Layer 11 of a small transformer language model trained on English Wikipedia (15 layers, counted from 0, width 128).
A neuron adds its activation times its output weights to the MLP's output. To switch it off is to set its activation to zero at one token and run the rest of the model.

Output weights of the MLP neurons that the questions are about. A number n stands for n times 0.011.
n23: -19 9 -6 1 -14 2 1 -7 -7 -10 2 -1 -3 -13 -3 2 21 17 4 1 -7 6 25 -13 -13 -15 -1 4 -3 4 -13 10 -18 -8 1 -11 -6 3 9 -4 0 9 -5 0 20 11 -9 13 19 -10 -13 -5 17 -6 15 -3 -3 31 -23 -4 -3 -10 -10 6 4 10 16 -26 1 -26 -9 3 0 -2 7 11 -6 18 7 2 14 -10 -6 -3 3 18 7 3 -1 11 3 -16 3 21 9 12 -5 -12 -2 8 5 -1 10 -6 -8 0 -9 -14 -1 1 -3 6 10 -6 -11 5 4 0 3 8 6 -12 0 -18 -1 -23 8 -7
n35: 6 -6 -8 -5 16 11 -15 -1 3 -12 -5 6 -10 5 17 3 11 7 14 13 -1 3 5 -2 -17 -17 -19 9 6 -4 4 9 8 -11 -2 1 7 -1 10 6 -1 5 -15 -4 -5 -1 0 -30 -1 -2 -4 -7 6 -2 -1 -5 -13 19 5 9 -5 -1 -9 -10 -4 -6 3 5 4 -2 9 -3 -1 2 12 -1 19 9 -1 -3 -12 -1 11 0 -8 -18 -16 -3 -8 4 11 -10 21 -7 -1 9 -19 4 -11 9 -7 -6 -8 6 6 -22 5 -1 -17 0 56 1 1 2 -9 -5 20 -12 6 3 17 6 -14 10 28 2 -13 -2
n36: -3 -22 -2 6 -8 -10 0 -9 11 13 -3 -2 1 6 2 -8 3 5 -4 0 6 -1 -4 1 -7 0 2 -22 18 6 -10 5 -19 -16 2 5 -9 2 0 -5 -14 -13 4 -16 -14 11 -1 -8 -9 18 -12 0 -2 14 1 -9 4 -12 -22 -19 -15 -19 14 0 -3 1 -10 -6 -5 -2 11 3 -13 -22 7 17 -10 -4 -14 33 -2 7 2 -8 0 9 6 -10 -18 -5 -4 7 -11 18 2 -6 -9 -13 3 -7 11 -5 -15 15 3 -25 25 2 15 8 -10 0 -8 15 -7 -8 -13 -4 -3 -2 -36 -18 4 2 2 -2 14 -16
n66: 2 1 12 6 -11 5 -5 3 1 -3 3 1 -8 14 -5 21 22 7 1 3 17 7 -7 -22 -9 3 13 1 15 -3 -3 18 4 -4 6 -5 -2 6 10 -11 -13 15 7 -17 13 -13 4 -17 -22 6 -8 18 15 -10 -13 -1 21 -3 -5 9 -14 8 10 7 0 5 1 -12 -21 -2 -1 -1 9 -6 -7 -1 -18 -8 -14 -1 10 4 -16 10 14 -4 -10 14 4 -2 -12 -21 0 18 2 -2 -18 -1 18 -1 0 -6 6 7 -17 -4 11 5 4 -23 10 -9 7 2 2 -5 -2 -4 4 -12 -16 -3 9 -1 2 15 18 -5
n73: 2 -9 5 -7 -8 6 -15 9 -5 12 14 -9 -1 -6 5 -13 15 -5 16 -1 -23 2 4 35 -10 12 6 -9 -4 -4 4 -10 0 15 2 10 2 -2 -6 3 18 -3 -2 1 -11 -10 -5 4 -1 -5 -1 14 -15 -2 0 7 3 5 2 -12 -9 -4 12 -20 8 -2 4 4 1 13 -2 -9 7 -9 -28 5 7 7 3 -8 2 -9 -7 4 20 -8 11 10 15 -18 3 2 -13 23 -9 1 -17 22 -18 14 6 10 15 25 -6 1 10 16 -9 -10 2 7 -12 18 15 -6 -2 2 17 -25 7 -7 -3 4 2 -7 -2 5
n106: -12 -5 -15 3 -4 -6 16 1 3 -28 3 -2 -24 9 4 -17 -2 11 -2 4 -9 6 2 0 -15 -22 2 11 8 15 6 -13 0 -12 -12 -9 -15 -8 -10 10 8 -9 13 -10 1 -3 -4 0 -11 7 -9 -8 -8 6 -7 -3 -11 -2 -11 0 5 -9 19 -7 -8 -3 4 -9 32 11 9 16 11 -24 7 16 10 -9 3 17 5 15 -2 -6 -10 13 -17 -11 11 -14 12 2 16 8 -9 -5 2 -8 -3 33 -13 -1 7 -9 2 2 -2 -25 -8 -9 -6 0 1 -8 1 -2 10 -3 19 -5 -9 14 12 12 -15 9 -16 11
n115: 7 -20 -16 17 15 -2 4 5 -12 10 0 -15 17 -2 28 2 -4 -20 -1 21 10 7 11 -8 7 -6 -5 6 -15 1 12 -4 -6 -2 5 -7 15 -1 0 -9 -1 -3 0 -2 -4 3 -32 7 8 12 6 27 4 -8 -14 17 3 11 -17 21 2 12 -12 8 -10 -3 -5 15 13 7 -1 26 -5 7 19 -28 -5 -11 15 -4 -13 3 17 -4 -8 3 -11 -8 14 -1 0 7 7 0 -3 2 5 -13 -7 0 -9 -9 12 -16 -2 -2 22 9 -7 1 25 -6 -2 -1 -5 2 -15 -6 -4 0 -13 -8 -13 7 -15 5 7 -17
n141: 14 17 6 -2 -8 -7 -11 26 9 3 -6 -2 1 -5 20 -2 -19 7 8 -18 0 -4 3 -18 10 2 0 2 21 -4 16 4 14 -11 -11 -15 -9 -7 20 0 10 6 15 -3 -12 1 11 -13 -1 11 -12 -13 2 -20 15 10 -1 17 -4 -13 15 17 -20 -7 -8 -1 8 -7 -7 -1 -2 -11 -8 -27 1 8 -5 8 5 -24 -2 -11 19 8 -3 -1 3 -1 10 -12 -1 2 4 6 -1 -6 26 -2 5 -21 -15 9 4 -2 -9 -11 4 -18 7 2 -4 0 3 -5 7 5 -8 0 -11 7 10 -5 -33 15 -10 7 1 -2
n160: -6 6 -19 19 -6 -20 3 -10 2 -3 1 -11 -17 17 -8 5 -28 17 0 24 -7 11 8 2 -16 2 7 -5 -2 17 -8 -7 -22 3 -2 -21 -3 -1 11 -8 -10 1 2 14 7 6 1 -28 5 10 8 -11 18 8 9 -23 0 1 -7 -8 -2 -8 -3 -13 -10 -21 -4 3 -3 -3 1 31 2 -4 -7 -14 10 -3 -12 2 12 6 -15 -5 -4 19 10 -10 9 2 12 8 -28 -11 5 -13 7 -3 1 5 3 0 -1 -19 11 -5 0 20 -18 -11 5 9 -19 11 4 -9 -13 -2 13 -1 7 -9 -16 -6 -7 0 2 -6
n210: 7 13 5 2 5 -1 -9 -7 1 9 10 -2 -8 -9 11 -6 4 19 2 0 6 7 -5 -1 3 0 4 2 -10 1 -1 5 16 13 -9 -8 11 -11 0 9 3 2 -10 13 17 -5 -8 98 10 6 12 -14 -3 0 14 -5 -1 -11 10 13 5 -6 -5 -16 6 4 7 11 1 2 5 -9 -6 1 -10 -10 -8 21 4 -9 1 -9 -11 0 1 13 5 -12 6 11 10 4 5 8 -24 2 -6 -29 18 4 1 -16 -1 -5 1 3 0 13 -6 -1 -18 -2 3 -6 0 3 2 18 -11 23 -15 17 2 -2 7 3 -8 -4
n216: 2 -5 -14 17 11 8 -1 -17 -2 -3 3 9 2 -11 18 10 -6 7 -19 -4 12 14 14 7 5 -13 6 3 3 -13 6 0 -7 -8 -2 8 -7 11 17 -31 -18 -5 -4 -21 -5 7 -11 8 3 0 6 7 -6 -11 -9 2 -7 15 5 7 -15 -10 -2 -18 -4 7 -4 32 -1 -17 2 0 -1 16 -1 13 -2 2 -7 6 2 -10 -17 -20 -4 7 0 -8 -10 -21 -19 -16 -2 -35 -3 2 4 14 -1 -4 -19 -11 -1 3 -9 6 -14 -6 -10 9 2 3 6 1 1 -10 -7 -8 -15 -1 12 12 31 -18 -24 17 -10 13
n233: 0 1 1 -3 -4 -10 -5 -11 -8 -4 12 8 -5 6 3 -14 -19 -4 -14 -3 -4 -5 9 9 14 -22 0 -6 -9 -12 8 -5 7 0 13 2 2 -1 -10 9 -22 -8 -22 11 4 -15 -3 20 3 -4 -10 12 -8 2 -5 13 -14 -3 5 6 23 3 -8 -20 9 -9 19 -5 -25 8 -24 -1 22 -12 10 -9 -8 -4 14 -6 -4 5 9 -1 2 0 -39 -9 3 -17 -10 6 -13 -11 1 9 6 4 -10 -15 5 -21 -2 3 10 -1 -11 18 -7 -4 -36 2 -5 -2 3 5 10 2 25 4 1 -2 21 6 -4 -3 -4 1
n237: -2 -12 -5 2 14 8 10 -3 16 9 9 -6 15 6 16 17 19 -17 -5 -20 9 6 -7 9 -6 12 -11 -1 -11 -7 9 -3 -7 -4 17 4 2 1 18 -12 -10 0 13 -23 -11 -8 -8 16 11 14 -10 16 -7 -16 7 -9 12 14 -2 19 -6 3 6 -18 34 -15 -15 -6 8 13 -17 -16 -9 6 9 -4 -6 -7 -10 -4 10 -16 9 0 -12 -2 14 -13 -8 -5 -1 -10 7 -10 3 11 -2 15 -18 17 -5 1 11 10 9 -7 -3 -14 12 -4 -6 16 -2 -4 3 11 -2 0 0 -6 -1 4 -1 24 12 10 5 5
n248: -5 -8 3 10 2 -7 -13 -30 -2 6 2 2 -7 1 4 4 4 12 -5 -6 -20 2 -13 1 -4 -5 -14 -3 -6 5 8 11 14 -14 0 11 -25 -11 11 14 0 -10 -13 -21 0 -9 1 22 -5 -20 3 16 4 -21 -11 3 -8 -5 8 8 3 -21 12 -11 -2 6 -21 2 4 4 -17 -3 -15 2 2 7 30 -13 7 3 5 -5 -12 1 -6 -7 0 14 15 5 6 2 -8 -3 -5 7 3 27 -16 4 2 -21 0 -7 -8 2 -3 -1 -7 8 12 12 4 -11 -10 4 31 -2 -6 -11 -2 4 -2 5 14 3 -30 9
n275: 4 -2 -4 2 2 -7 -7 -13 7 9 -8 -10 -4 17 9 -3 10 1 9 17 15 0 5 2 1 -1 2 13 -14 -5 0 0 6 8 13 3 -3 6 10 -1 9 2 -21 9 -6 -10 -16 12 0 4 2 11 10 3 -18 14 -3 -10 15 3 -1 3 2 -4 -2 1 4 -3 -5 11 2 -6 -3 3 -11 3 13 5 -8 1 21 6 -6 22 1 -15 -20 2 -16 5 -7 3 9 -20 -13 8 -8 -6 8 -12 0 4 -13 -10 16 -8 6 9 12 7 -35 12 6 -8 1 -2 -8 -5 -2 16 3 3 -10 10 -14 16 16 -5
n286: -10 5 27 3 -26 13 -10 21 19 0 3 4 0 -9 8 -4 7 -2 3 -10 -5 9 -8 7 -5 -12 25 4 4 -5 -6 5 13 -1 -24 2 3 -5 7 -6 20 6 -4 10 -11 -6 24 -12 -9 1 8 3 9 -1 -16 6 3 10 -7 11 -9 -5 -9 -17 -3 20 -3 4 7 -7 1 -5 -12 5 -6 -3 2 -3 11 0 -6 -3 -1 5 -8 -9 25 -7 13 7 2 -7 11 -14 -10 5 6 10 -9 17 1 -14 3 8 -1 -6 -1 4 -9 9 27 14 6 3 -4 -6 10 0 -15 8 0 -6 3 4 16 -16 10 -2

Each question names a token from some text and the token that comes next. It shows the activations a of the neurons there, in the order above. A number n stands for n times 0.16.

Then comes g, the gradient of the next token's log-probability with respect to the MLP's output, scaled to length 1. A neuron's effect is roughly proportional to its activation times (output weights . g). A number n stands for n times 0.0036.

"reg", then "ener"
a: -2 0 0 -2 2 2 0 1 0 0 -1 -2 -1 -2 -5 3
g: -41 6 7 -21 10 9 11 -12 6 6 12 -10 -1 -25 15 -13 -18 -7 2 31 -53 9 -43 -11 7 1 37 16 6 9 29 22 4 57 23 21 36 1 -9 -20 -23 15 -7 20 -10 13 -7 4 -41 27 -25 -12 -17 -47 10 11 -3 -7 -20 -1 -3 1 -16 -33 -37 -14 -31 54 11 22 -67 14 -29 -32 31 3 -11 1 49 -67 6 -4 7 6 37 9 30 -10 12 -13 -3 24 -12 31 -25 -11 -4 -2 61 -20 -1 22 -8 0 28 -8 36 -18 -27 10 -12 -12 -41 11 -11 28 -11 -13 11 6 -29 -13 -52 41 10 -45 -40 47
Switching off which neuron hurts the next token most? n275

"was ", then "Mat"
a: -1 0 3 -1 6 -5 -2 1 1 0 -3 1 3 -19 1 0
g: -7 3 38 -46 -37 19 29 -43 28 -33 -56 12 13 -21 8 -14 27 -16 6 9 4 -14 12 14 -1 51 10 29 -22 15 -57 -38 -27 28 22 31 -43 29 18 -14 -14 30 -34 17 1 20 9 -3 -25 -14 -8 39 22 29 -15 56 53 -2 6 -3 -18 15 1 26 -18 -19 10 -32 -2 -12 -9 9 -4 11 1 -26 -22 32 -20 -3 -1 -18 12 -6 -15 -8 -60 34 -4 -6 -22 11 2 -67 -14 22 33 -41 -22 -10 8 -1 24 -18 15 -11 7 51 -4 12 -18 -25 11 -20 -14 17 4 28 -16 0 -27 20 -34 13 -31 28 33 6
Which two neurons, each switched off alone, lower its probability most, in order? n248, n106

"her ", then "first "
a: 1 -15 2 0 -1 0 -3 0 1 2 -2 -1 1 -2 -1 0
g: -29 -53 7 -15 9 -12 7 -6 18 5 -20 -30 44 -1 -24 25 -6 75 -11 -3 -30 4 32 9 -4 25 5 -8 15 29 16 46 -58 -8 -4 4 18 -2 13 2 47 13 35 -19 -21 -21 25 -1 0 10 -31 -37 34 7 36 -25 -32 7 -30 -10 12 -47 8 -18 29 -30 -5 -7 5 -34 34 18 10 -13 -48 -25 10 14 -11 -2 -10 -14 18 13 10 -4 28 14 -5 48 33 -21 15 -22 -41 -9 -11 -2 4 67 -28 17 15 21 20 -77 -22 -10 -18 18 -3 20 -19 16 17 -13 5 16 -23 -7 19 35 -2 7 -17 6 27 34
Which neuron, switched off, raises the next token's probability most? n35

"was ", then "later "
a: 0 0 2 0 16 -2 0 0 1 -3 -1 2 1 -13 0 0
g: -30 -20 -5 -7 -2 -13 14 -5 12 12 -42 13 -31 19 -20 7 14 11 -39 26 18 29 3 14 -8 44 -5 23 -6 -25 29 9 -9 31 -64 25 27 -14 72 -7 23 22 39 17 17 20 30 9 -20 33 -29 -16 -24 7 -11 -25 20 -13 43 -13 -3 -24 12 48 -8 1 29 -59 18 -4 -7 -41 36 -29 17 17 0 -14 -4 -18 45 15 22 9 1 12 23 -7 2 1 -8 -6 22 -8 -4 -17 -37 1 -18 1 41 -13 24 -26 -7 -42 -27 7 -81 -3 -7 1 22 -12 6 29 1 26 -46 14 -31 16 46 -5 -18 -25 -6 -6
Switching off which neuron hurts the next token most? n248

"in ", then "late "
a: -1 -10 2 -13 -1 1 -2 -7 0 -2 2 1 1 -2 0 1
g: 17 -15 -1 26 31 -8 33 -19 -5 17 -1 -29 1 1 31 23 12 10 0 23 -46 -1 -15 -37 -22 36 2 -46 -18 38 -11 -23 -27 32 39 12 -40 -18 8 -20 3 -2 -17 -14 25 -7 23 10 -5 -16 -7 22 -3 0 20 -5 -36 1 -2 1 -20 -31 -6 19 38 -28 -24 31 11 6 46 13 23 -18 63 -1 20 33 23 -10 30 -22 -7 -6 42 51 49 -43 24 -9 -5 17 0 27 -10 -52 -32 15 -10 12 24 -11 -23 17 -42 39 -7 -46 -52 -29 -17 14 -3 -38 -13 -3 -4 -11 11 -20 -8 21 -36 43 -28 -6 -32 -3
Switching off which neuron hurts the next token most? n66

"adi", then "um"
a: -2 0 -1 3 0 0 -2 0 1 -2 1 0 -2 -3 2 6
g: -37 -12 -6 40 12 11 3 -10 28 -19 16 -20 33 8 23 -18 15 -35 -19 -21 -62 39 -14 42 -20 -25 -15 -14 -49 -38 3 -13 29 3 -46 -53 -36 -30 1 52 34 20 9 -7 -9 0 6 -20 32 -5 29 -13 -22 16 -2 11 5 -37 -20 10 -15 -5 6 15 2 19 -13 7 -2 -47 -51 -23 -19 -2 16 21 10 -7 1 -6 34 -45 28 5 -14 -25 43 -6 12 17 7 6 9 -27 -23 -18 -21 -21 21 -18 -29 -10 -31 12 3 17 -25 34 81 28 8 -23 -37 -20 -6 9 17 23 2 -23 -14 47 25 13 -16 -11 -14 1
Switching off which neuron hurts the next token most? n286

"as ", then "her "
a: 1 0 1 0 -2 -4 -1 2 1 -2 -3 -1 1 -14 -2 -3
g: 40 49 15 0 27 2 32 -10 -38 8 20 4 19 7 -35 -2 44 -44 -17 19 13 21 -63 3 6 3 -21 15 19 35 -13 11 16 17 -29 -44 -31 -9 41 -18 2 28 7 21 2 -27 35 -3 39 7 10 -5 -10 42 6 -2 -14 17 25 23 -33 -9 26 1 -28 1 1 6 -19 4 49 15 -21 11 -3 8 -34 -45 -3 -13 5 50 30 -4 -42 64 -19 35 10 24 34 -22 -1 22 21 12 41 -6 7 -4 -17 14 28 -4 49 -9 8 17 10 13 -11 14 1 -16 -22 -16 23 9 59 0 -15 -21 -17 60 -12 -32 -1 5
Which two neurons, each switched off alone, lower its probability most, in order? n248, n216

"tr", then "ail"
a: -1 0 -4 0 1 0 1 0 -1 0 21 1 1 1 -8 1
g: -21 38 2 -15 -17 -3 29 30 -7 13 -16 -9 -29 -15 -12 -38 -20 6 -25 0 1 1 50 11 -1 16 50 -25 -31 -9 22 -7 -10 -18 16 41 13 26 16 -7 1 17 7 -4 -36 51 5 -8 -21 10 26 28 -66 48 -31 31 -4 27 19 -5 -38 -25 10 4 26 13 1 10 36 -12 -34 -65 -25 -36 63 8 0 8 -22 -9 -22 -42 -16 -34 8 6 37 5 3 -1 0 -8 11 -30 6 16 32 -16 15 4 -29 17 3 -45 25 -17 31 -18 40 10 1 -29 4 34 -24 10 -17 -3 -28 29 -36 -45 -38 6 -9 4 11 15
Switching off which neuron hurts the next token most? n216

"l ", then "was "
a: 1 0 11 3 2 4 3 0 0 0 -1 0 0 0 0 1
g: 20 16 7 -37 -2 -28 -23 -10 -22 -12 10 14 -13 8 -1 -6 9 -16 -22 -15 3 16 33 22 23 -5 -12 16 -1 29 14 26 10 -49 -20 -10 -4 18 40 22 -56 8 24 18 -38 -31 -26 -7 7 11 20 -18 8 0 22 12 -6 46 6 -7 5 5 3 1 16 34 -24 9 24 0 6 -14 21 -27 -25 17 13 21 20 -29 43 -14 18 31 50 62 -11 -14 18 51 23 5 59 -12 -12 9 -47 68 26 58 -5 17 -16 10 -9 -34 -49 1 -25 -41 2 20 -24 -17 21 18 13 -4 10 -11 6 32 16 54 10 30 -27 26
Switching off which neuron hurts the next token most? n106

"le", then ". "
a: 0 5 -1 1 -1 2 0 0 0 -4 3 0 0 0 0 1
g: -14 29 -38 38 32 72 -1 33 -6 39 -19 15 -8 44 -17 8 35 24 -16 -28 18 -9 6 -21 30 -15 -50 17 -9 17 27 -13 49 26 11 23 7 -40 31 47 -56 14 9 3 16 19 3 6 -18 -5 -37 -35 9 13 -4 14 0 4 -22 9 -36 24 -1 15 -10 -24 -34 -1 7 -36 -34 7 -37 28 -2 6 5 -14 12 -20 -44 -5 -40 -14 -17 -29 10 -16 23 25 5 -54 -4 -42 -57 45 -12 -10 10 -16 -6 10 -4 -32 7 1 3 31 10 -14 1 26 -13 -5 37 -5 -17 8 1 7 17 2 33 46 -7 -16 0 17
Which neuron, switched off, raises the next token's probability most? n210

"(", then "7 "
a: 1 0 0 -2 0 0 -3 2 1 -2 -1 0 0 -1 -1 -10
g: 21 20 34 3 24 35 -22 -8 12 12 29 36 20 -40 -34 17 16 -10 -11 8 -4 23 27 26 16 53 -16 -10 -10 9 16 -3 27 12 -36 8 -10 -3 21 -6 4 36 -15 -4 -2 -7 -7 8 -3 9 5 11 4 -25 1 4 -16 68 46 -39 41 -9 -34 -6 18 22 30 31 13 16 1 -29 -4 18 -52 30 17 -3 -14 5 -26 -9 4 2 -22 -30 16 29 17 6 7 3 -50 -30 -32 -27 -11 -16 7 72 -3 52 12 5 -11 33 17 24 30 20 -13 -9 -26 61 -3 -59 56 -35 1 -10 10 24 12 -12 24 -7 -10 20
Which neuron, switched off, raises the next token's probability most? n286

"ack", then "s"
a: 1 4 0 3 1 -1 1 -1 -13 -1 -6 0 1 0 -14 0
g: -43 35 3 6 -12 19 -20 17 11 28 -1 41 19 -17 0 64 32 -19 18 37 -3 -6 -38 -12 -11 -16 28 35 -11 -51 -33 22 -23 -6 18 -5 -10 8 10 -52 19 -28 -63 -41 19 20 5 1 6 17 3 10 -39 -31 -4 6 -6 42 1 14 19 -34 15 7 4 -6 -28 -37 -8 -11 36 -6 -18 -12 -4 2 -28 -21 -7 14 5 -4 -7 37 -35 -31 6 -9 -1 17 28 -29 34 13 -14 -20 5 -32 -6 -6 23 13 -9 22 25 -17 -26 21 69 2 -10 15 30 -3 -10 -26 7 3 1 48 4 17 80 -16 2 -42 16 16
Switching off which neuron hurts the next token most? n160

"too ", then "for"
a: 0 -14 3 8 0 -3 -3 0 -2 4 -3 3 -10 5 2 2
g: -2 -17 24 11 58 6 37 12 0 -12 -2 -6 20 10 -79 -22 -6 -2 -22 -29 0 2 22 16 1 27 61 -21 -34 25 -38 7 2 8 -35 21 17 14 -58 14 -12 -8 -6 -15 2 3 12 -1 -3 1 13 -27 11 38 53 24 -13 -37 25 -29 -3 6 -8 6 -27 -24 -33 48 2 -7 -8 31 -6 69 6 4 -40 1 5 -65 0 -17 17 -11 -9 13 7 -37 -4 -65 10 4 -28 -4 -6 -21 -30 41 -9 25 -8 0 -3 1 -22 10 -24 5 19 25 11 -5 -14 8 -26 -7 4 -38 -38 17 12 -41 -35 -16 20 -8 -8 -13
Switching off which neuron hurts the next token most? n35

"\"", then "the "
a: -2 -1 3 -2 -1 0 42 -1 0 -2 -3 -5 1 -2 1 7
g: 20 -20 -4 -3 64 10 30 -7 10 0 -21 3 48 37 20 17 -33 0 22 -14 -12 4 5 34 1 19 -18 -15 32 22 6 45 -11 31 -10 -18 22 -10 -8 0 -22 25 -32 -10 -38 -10 -25 -14 -3 18 6 3 -15 1 -23 31 21 16 14 5 6 7 25 -18 -1 50 50 -37 -8 44 -44 -1 -16 27 15 19 -12 14 -27 47 -16 25 -6 31 -18 11 -59 -4 -27 25 -27 -53 12 21 10 20 53 56 0 -26 -2 30 -31 -50 44 39 -14 19 -24 26 -6 -5 2 -8 -21 -11 -11 9 34 20 -16 -38 11 -3 3 -1 19 9
Switching off which neuron hurts the next token most? n115

". ", then "Some "
a: -1 -1 2 0 1 2 0 0 -2 45 0 1 0 0 84 -5
g: -17 10 -15 -4 -33 -28 9 -2 7 -21 -5 -22 -24 -25 10 -6 -19 35 4 2 -23 33 -4 -47 12 -4 27 -20 -20 -34 0 4 -12 -9 14 25 42 27 21 22 51 4 -46 4 29 -22 14 -8 -41 -28 -3 20 -7 -41 72 -29 13 -43 42 -21 -19 -23 -36 20 33 50 50 5 -34 12 -1 -2 50 8 -48 10 6 -19 -1 17 5 1 12 3 13 33 -3 -22 -27 3 -9 8 -17 12 -37 -19 -21 -34 15 -10 -7 -13 -22 15 -20 10 26 -3 39 -26 7 19 -34 12 -24 33 32 -12 24 -8 -7 17 44 14 58 0 -14 -11
Switching off which neuron hurts the next token most? n210

"real ", then "Eng"
a: -2 3 0 0 1 0 -3 1 -1 1 0 -1 -11 -1 1 1
g: -7 -26 -33 -13 -1 7 -33 26 -17 -9 -6 11 27 -60 -10 28 4 -19 -41 17 -42 -10 -18 -13 18 74 32 -21 -23 -14 -47 3 -41 -27 -45 -19 -13 -14 15 9 6 -18 40 -4 -17 -1 -31 -4 -31 49 -15 18 43 13 -11 14 13 -3 -33 14 9 -21 -21 3 -13 -18 -8 -66 -8 -1 -6 -6 -28 -19 13 14 1 14 -11 -17 16 0 -3 -16 18 -37 -45 -15 24 -15 5 -8 7 -15 19 30 -21 -74 -9 -18 9 -3 -1 39 6 18 -25 9 -12 -27 -3 -7 -24 19 44 -7 49 14 33 -50 -8 -33 8 8 7 7 33 -5
Which neuron, switched off, raises the next token's probability most? n237

"Emp", then "ire "
a: 1 -2 0 0 -9 -2 -1 -4 1 -3 0 -1 0 -1 0 0
g: 10 7 31 4 12 20 -2 -9 -22 12 -11 25 -26 -42 -21 -11 12 17 0 -21 0 6 -16 -16 34 -45 3 16 17 25 -14 -17 12 -12 -28 -27 -24 -7 15 -10 -27 -9 -11 35 9 14 -50 14 7 -17 -26 2 35 -53 31 -25 -7 15 -7 -13 -8 -7 0 -6 -38 12 -7 -1 -44 -5 5 -38 -19 -7 -34 -8 47 11 -2 -15 -6 37 -27 28 19 -17 2 -1 8 -45 -23 -26 -29 3 30 -1 4 61 -46 -2 14 -28 50 2 -16 -21 -3 28 -46 -1 -6 -14 5 0 2 4 15 -18 55 0 -7 55 -34 36 -56 49 64 6
Which neuron, switched off, raises the next token's probability most? n73

"Mid", then "air"
a: 1 1 2 6 7 1 -2 -1 0 -2 -3 0 1 0 1 0
g: 4 -12 -13 1 11 -18 -29 16 -30 12 -11 -11 -29 10 -48 -38 -27 -29 -28 10 -47 -33 2 36 3 14 -50 25 -39 42 -7 -5 17 -2 4 18 6 4 -27 3 7 -5 31 -15 8 25 13 34 41 -4 10 -5 -38 -20 47 16 10 45 28 -27 6 -16 15 0 -32 -45 13 -7 15 23 0 25 -36 -25 -22 19 40 -57 32 -3 8 -6 -14 -66 16 10 -27 -25 -7 0 -35 -7 -4 11 6 -16 9 0 1 -22 -40 -6 8 38 -3 -48 27 -12 -19 11 -1 -4 -15 1 9 31 35 1 21 -8 14 26 66 -32 -35 -21 -28 1
Switching off which neuron hurts the next token most? n73

", ", then "Lew"
a: 0 0 3 1 0 -2 2 -1 1 0 -1 0 0 -3 44 -9
g: -10 5 25 30 -24 -1 -33 1 11 -4 21 -42 3 -29 -10 4 27 13 -26 -7 8 40 9 -47 17 3 21 34 54 -10 15 8 -35 -20 -2 -2 -19 7 19 27 23 -4 -38 -35 -13 12 27 -30 -32 -44 -40 21 -13 -16 -11 20 -1 -14 21 5 36 10 38 -21 -13 -28 10 3 -30 31 -11 -3 -9 13 -14 -10 47 -19 18 31 36 -23 20 2 -34 3 -8 22 -31 -6 41 5 5 -65 -7 -5 -10 -63 -56 -31 3 16 -24 34 -21 33 28 26 3 -6 -7 -34 38 33 28 -6 12 -32 -2 -9 -25 12 29 19 32 11 -10 -26
Switching off which neuron hurts the next token most? n275

"atre ", then "on "
a: 1 1 9 0 0 -5 3 -5 1 -1 0 4 -2 1 0 1
g: 3 -22 -24 26 27 2 18 -32 -9 38 38 46 -37 -45 6 -8 -32 -65 -13 6 -10 -36 11 67 -3 5 15 -2 -17 49 -7 28 -18 11 -22 -53 -16 11 -19 22 -56 -5 -2 18 -9 18 28 5 8 -15 9 6 -7 49 0 -21 -26 9 6 -8 29 2 6 29 1 -30 1 64 23 47 -21 0 -15 41 -16 5 0 -1 23 2 -22 -19 -13 -22 -38 21 -27 -13 28 1 6 30 11 17 -15 21 -28 -41 -12 44 -24 2 13 28 -12 11 -2 -20 -4 20 12 -23 -12 0 9 18 2 -1 -52 -29 -12 -37 9 19 26 -13 -32 22
Switching off which neuron hurts the next token most? n141

"our", then "it"
a: 1 -3 -4 -1 0 0 0 -1 2 -5 0 1 0 0 0 0
g: 28 -56 5 -39 2 -15 18 -9 12 15 -5 -9 -5 -1 26 -4 15 -14 22 9 -28 -10 1 -22 3 -7 -36 -28 53 26 17 -3 1 20 -35 -43 1 8 -31 8 34 -14 -12 -7 11 -5 20 9 -42 3 -1 -39 1 9 29 15 3 -51 34 25 -9 -7 15 -3 12 -12 26 -10 -24 19 -55 9 -22 -19 -6 15 -1 -3 3 -4 3 47 5 -10 47 1 -30 -9 39 -10 -38 -28 42 -22 1 10 16 1 13 -17 -80 9 59 1 51 29 4 -10 36 41 19 -26 31 -26 -35 25 19 -40 41 23 -15 11 -12 20 9 -4 -18 -21
Which neuron, switched off, raises the next token's probability most? n160

"Russian ", then "Emp"
a: 1 3 0 -2 7 -1 -5 -5 0 -1 0 0 0 -1 0 -1
g: 10 -8 -36 12 10 -19 47 -35 -28 -10 27 -6 18 -19 -11 -10 14 -11 2 49 -17 -24 20 4 9 -2 47 5 -31 39 29 22 -30 -17 -8 46 -25 -16 -8 57 9 -1 -5 -4 -26 -15 10 -19 54 9 -15 14 9 13 21 6 13 -8 -14 -1 -5 -39 1 -14 14 26 0 -14 56 17 -10 -42 -22 -7 -15 -35 3 -35 35 4 -13 1 11 -19 -16 26 -49 -20 19 22 13 12 -21 -93 -14 23 -22 0 -20 -10 -7 -29 -17 -32 10 -33 -10 12 -19 -7 38 -40 5 -21 -55 4 -33 24 46 33 -2 17 11 8 1 20 21 2
Switching off which neuron hurts the next token most? n141

"ers ", then "have "
a: 0 -1 2 2 2 0 0 -1 -2 3 -3 -2 0 1 -1 1
g: 40 -27 6 -57 -29 -29 16 25 -51 -55 -20 -27 -27 21 53 30 7 22 -23 19 8 1 -36 -21 1 4 -32 2 -17 -1 2 -15 4 -49 4 -31 28 -18 41 2 27 -24 -3 36 30 -18 -3 5 -44 -13 -18 27 16 -29 3 -29 -6 -40 22 -5 52 18 -15 2 11 43 12 7 -2 -1 13 15 3 54 17 -9 -1 2 26 -61 4 1 12 2 32 22 -31 -31 31 17 18 -17 25 7 20 -10 16 25 2 -15 -3 22 15 -44 29 25 19 -14 -2 -42 23 -19 22 -29 -34 12 31 -13 0 3 36 31 11 -17 18 -4 -8 -12
Which neuron, switched off, raises the next token's probability most? n36

"album ", then "so"
a: 0 -2 6 -2 0 4 6 0 -1 1 -1 6 -2 -1 -2 0
g: -10 12 -11 26 -11 -6 -2 29 -7 43 -14 4 21 -27 -1 -24 -11 -2 40 9 4 -5 -37 12 -37 7 -2 -24 5 1 -16 -16 35 14 11 -25 -13 -26 10 -9 28 -4 -19 -25 25 0 -25 22 39 17 -29 -1 -5 -22 15 -47 -16 31 -6 20 -11 41 -15 -36 -7 -1 33 8 3 13 19 49 21 -21 8 7 53 8 33 -39 -1 -18 33 54 30 -8 70 -8 45 -41 -5 -7 -8 31 9 -34 -69 20 -2 51 -14 -21 -22 19 8 16 -25 -43 25 6 -15 0 19 -10 -6 -20 30 -46 -23 -1 27 11 26 -26 -7 -27 -25 -7
Which neuron, switched off, raises the next token's probability most? n36